Layer 2 of a small transformer language model trained on English Wikipedia (16 layers, counted from 0, width 128). Numbers have three digits each and are written without spaces.
A neuron's activation on a vector x is GELU(gate . x + bias) times (in . x + bias), where the dot is the dot product.

Input weights of the MLP neurons that the questions are about. A number n stands for (n - 500) times 0.00065.
n39 gate (bias -0.080): 675486365466395451362437647617563524541653541641483486524433551652580489723461534455622787490338173440386541251571396483601524500579704425524535278630437331708548528476410623558507412349708500351658500377552579588141647442275613383578470438441507538379467674476436503667551527597425562535687283447293349438627521493653576572639438493364554503449598544296500411463419524374520579593451
n40 gate (bias -0.053): 340607497727576553690278646382460467587536717436385609487377371471487453442510551323401487383564203642414556545450418416391569503347411692545592648660500543618582600542477481653635550437526659601460346500562643458280503480615493602535440402474463769319624552513330263345484697503643448461549339547546258536406480458411631438543545546415426405383540461517526636557539564417580680409411
n96 gate (bias 0.047): 667426481441410390418586443377402359602698349613420431552591585284605269536242587571549373460660360278305511320542586478646612369589522526595301440296530489549455656485478526385471679564287703619595642703339338408657618463616626448679576526418686432609388588433588640469413533608223600407436507386381559667430552359414753441605836448245474671633455332462485555612672544572693440422504
n187 gate (bias -0.035): 631645452383564142232439500441492464647523324404496385476408340508567584419496639239484484355751496577523714820330409512616432464409429406368472512516528401433508399586504559528368253609504585500174658265306352442449555716575557575550277492580669668611626270586500179545427707545590465472444433637413472606312468229599697152496586413443589622390656337516723488519457349440318429618584
n268 gate (bias -0.071): 361480615734435576628706394436486372321550483526450584346637497676476397493359427392545764430437400692615436567497609580517663592385659513413463517631674436354449538446676644618384701497340543507359327544391507487646560423459083476417490503384576657524457637574513453577474483461570698704721392607503611705577402537401267527520490406565563493587359583611493427648623440503411378574578
n275 gate (bias 0.032): 639583666514500575394440374694629390586634449446300515358507438324684329611351554529463698471543536560372408362365261392422445522431555482431659585438507500482474534511482322390536425414435593311645544511441530388269554391445508628532628328312657181507493435547799518583633319492282456750393408522621478478624376478530646663322442734532370420529188392597373558379396647559819474704437
n310 gate (bias 0.073): 456606845541345378628748504289425723330606696557399470475412390450566567747420419550517285705298480636243280443496454598563375517265720430626429679619371189454512496385244594607390585407704395526273533574716534492740410660471479517634532405600597358508432508619622553560500324513680644384571355508649772405451574681525331443295361620564639545644404541415484435685634451764545281179746
n39 in (bias -0.014): 542419579296428475386600656528572496465602380709354526479583567525654605559555382361590718331256426438559350493460418447615439435582771394535443493613482364625504660482461656585433358264637607295344429546507774637325719489336441454570296681435326633471676560521549581584664423489482574468622147478514443521553304443708482556489239592404609461305374535329451426586430430435653578450500
n40 in (bias 0.029): 430409700607507390611367480461572474487664506433391510406390387513408580551577529493705389371404594604278277490303365465375681628497510474371533744487441507641614523646480280637449463460487433513473297610392466343778545633647349415365348353579377642434525365623567455493430416402351529533395477397503409516575334302391461542510558542453490435585189558573633423449657478394634477562533
n96 in (bias 0.051): 654464489475600414434514504482515342554522562561471416248590710438647466500294436371437426591403449504164386580432655514481611607423518548511304463653485412493683384340526449551406744672554675719564647719574481428507482394493568180565504280470593533596440456507504493606310634370172591570256445684581496471496515778481548496437569357284699661573750457346533373553486514317690452270615
n187 in (bias 0.061): 354463252537492603534287561586609665515600567515613500507580489403477397500672321549401493530456356407376485359757398463432643583586305411452828655653526399609777531400451545500489784572681333450595635634350465518549418396789346530529682470545370424519489515489618589735504489512314641504575459569455388403310608288417511463477519474384706496738234577347827467562632731766460399459613
n268 in (bias 0.085): 532598633592379365593484513497577497594330376639526668539325464811414540461392471616580397438403461541497546667693606696507457580243477586533487667434730407593503402592593533404438486605552429527517520418543617500702467507639262321617532490550564607407606526569500425715604565394405510636703424696579725632566454457323308654630323365596565526572322571527395516561396617426481275477457
n275 in (bias 0.015): 693533554590454555414416353298458479346455545444625688471383520611632668565399283508350678451621427364857388643285483309546375907529426512451255367475508686355430529492405655689674622504488476636437785455550701776562602250364381537367440648421362446392364264373378606224439419342537488595280615538488549373676488434542414279458496553444025422299533585483602374748532395454379364475413
n310 in (bias 0.043): 429709590331479260585602748407402463444275448468524315448426588463259450675355742402442317484528536270500520243479369444430254500115541642644393529625365565373585533556512399330336471388323338228450455536361525652704444553443629398524543630602748200557508697387664472504424652546685375353557504500512601682714606625467849645599347407602380350553434592666407484378416225525460284375651

Each question shows a token from some text and the vector x that enters the MLP there. A number n stands for (n - 500) times 0.0059.

" L": 425539461364572605452497386476520643579470427708464354506379379609580578475625457456537542588446570347432569304603650298624359569432383429489383620565488470674534305419650637414280472614343491423642476377488561549523538494597490454449343485510399435311452446537349296581406549558461460531394644662486545413529369444482514584572537481425526771470454569495585580409444650377447417426655
The most active neuron and its activation: n187, at about 0.22

"\n": 513499407444368578407409478606458520435320545450547531611413671648426543337448489382624389364606486486467582552597350474405479531512574629469385669559547629540532495345427545531553461356585381598485561447464540609567500275590444450438561384564435482474485601337628323679601633403434430356583532654508552552648401609545423515510636489396601380329366566563583463443618582253607250670396
Which three neurons fire most, strongest first? n268, n40, n39

"ev": 446794522539354474360544454632570589564545491552667437430363522474517432290414469615518371613649527586676565437404477389466422423525635604492493307485634446395343479487645583499614608522702505483541666514509254464495401542573601625492462316520457428383475432519270619451429613622441519548420540563476391411480464339510416554350336582366477507465693610554355490356582590624438539444533
Which neuron lights up most? n40

",": 361258551611477463464446603462582468621477463435498515469616486566268692543589567424546461557586431498471644411520463546477686429570434446346519484633660424523628445445478588485561294474528393470429559403556465494560443450448620531473413462466284517485387562421491533598399640475403220591520537599502684482564513336496697473376604469516422540706407405608426353415324650453508381363478
Which three neurons fire most, strongest first? n187, n275, n96

" g": 554374441367355590478434577456578475601407453488492453358550467716520737526539424564295517545598481530304436346683555435391520387531465436595495731474411290582652522513788380529582452495650503538742453347646682590532526456489597566596358296546504647497452404477699400340449526483465638603411642549584574558365492444483510530556523555450658450475389578667371667457503485501501473376601
The most active neuron and its activation: n40, at about 0.12

"t": 502382544617499659464577297447584393446717517650593614416476509700549501358547529447306376480509598566412673510604292551703643525465541639620563628624369555536441582615605575342418396488452459473560627533550548512342750515529451540577431372604619537455485485409353543416543489561398412443574447517511610339713454370498595548543637554552536563531525629523572280313431528607498469493612
The two highest activations, in order: n39, n310

"ford": 334434504585625462534608325517480592533451637557292405499401581529575559635311382553645489662430391329495508418558480497575458402330406536509509631501605512238572419414574524379424649352479544366273526491345351557444584570519401424501615463509563495456472554484402475558577497658555461434411299563568514410650346456771385351476446488498635521598483430529466271295586559546449479374683
The two highest activations, in order: n310, n268

" ": 459548424343413545566566617380685545538407434470440631547491399665492532378637561590498482387524514675477484260641518384596617430461533517397332432629495530605505462565483444657266417486553474523622569428481375381563470551546443714583565362499217571514417516370440462384473380449299421533371617616499670519535445587576670521544550377517467517409550583398431643464510670653506422391352
Which neuron lights up most? n310

"ations": 410643500391369515515403521606459587531443526434575404580482401710574425544441373453292445518489467653624534536505351529438443554323533525614385359426624456435503311551677486653461396415452479622272481580546356396422496393485575362580538373580352725523488393444409453609404431485480550637605427281433488494660317481393438557249581485391708645577496390320515404359524411452538536467416
Which neuron lights up most? n268

"C": 527462612509565414639419472536624631639616482340364407507279569717612642468446407382469535593514474543642572271585512419592518621418475607565401378563541597626545518428542427473349504564477382576568520380568499418608567572551580543574491497461653577313378429425571520427537590514355337436505449558524393529294315545476525456326550634416542398435619603479578439565388601592320615369693
The two highest activations, in order: n187, n40

"wo": 341593619576500453547447263462486414536551452640351535536437581419392482638256354472474447383535636492417530527398430453572596583483451496590601532510643388459650483542558454504548693619504411343294453554452478590406484571494583521505564398475469584558433728380470326640345583622441549603543202555363641508475451381546321322436418474542572516720446618459413394546480600584431511482645
Which neuron lights up most? n268

"or": 383395417543421611448380546399500540659649382500522541587471440664457429463466520456329534483649614713551693487607298433612478491456653582588293648599484467598526582514596361491447459505570423481474512401633343675369420604502492601484399527552462436463563360355571449312431574638443371579526355387447642583559475448650264795515466632424603436599558566506591452378391495584502474446363
Which neuron lights up most? n96

"ed": 382380582479379564579444565438460393530499538478527520519456370517274355606391514514463526608583654658646563486705430457666466519446473530417360502448479490327714465608523406572603502399542406329595548463791267410382491588578693458595501395357580681413382370430565465419458591405541412658442630440339359611516398521685451579369595565546520689623628477591645465428597563468666448497639
Which neuron lights up most? n39

"&": 424462517495589253597369427505653440429495663583521413613309578402460613543306711430687508526436503623501402542435510542536527433564605579544508509559699682478504505492521500620403695484488484456381593536604568527545427458640745422365586393504468602447451477458411388480410516572464639366578505571287445589359350507392558511357514678345580495518555673501466412615393686503340568425581
The two highest activations, in order: n40, n96

"ing": 349337474486281316512548430357571469464399692566479451523484298631393542433368565396460421459529525715593724586560353517591316470512494416520534685500497474305623547598404481345600457480468364486491566332637366454440404530617555498599450358679528566433450396292600587661419524409443384570645490444310586410384473452517435540435480573403528443559568384627632628477667488481609468570267
The most active neuron and its activation: n187, at about 0.19

"L": 456477612444585401513452468604438658561564461486465520454214380538667670410605387454601457637545566415395567312553543320599444578380564606517453471543499545555587542355621462367375513388450475574547425409454556446526522495575620509416435480450545634342381398439487511441392612506406368433514357598479326610389302396377565647556538587404592661518619632494491535455356684521379601395638
Which neuron lights up most? n40

";": 407440636440432510502474395550658328476489501482482528626555577569464546443578552359631286431546366427516654411558422547550494449304540457486422347584617454484647361442358707538683429386494358665492762501464498448585489447432459467524376353303637503609470418406470517509563662304518565481432527627622623735593397602525534520691508634510398565511406556581451513285445717444565382581479
The two highest activations, in order: n268, n96

" r": 444311352496384448612501301492534607605261384448483465532548461457611516431490581357396657578453609502539563487642543454499531522463473378560514592567567437556740578536555488729518413477413586581665281478748562655492529604619468648558523682709485590561396467469709424680497472370478461620620572634449529670536481350503465558459359488580355504408542534566568719667575440558498646364625
The two highest activations, in order: n268, n96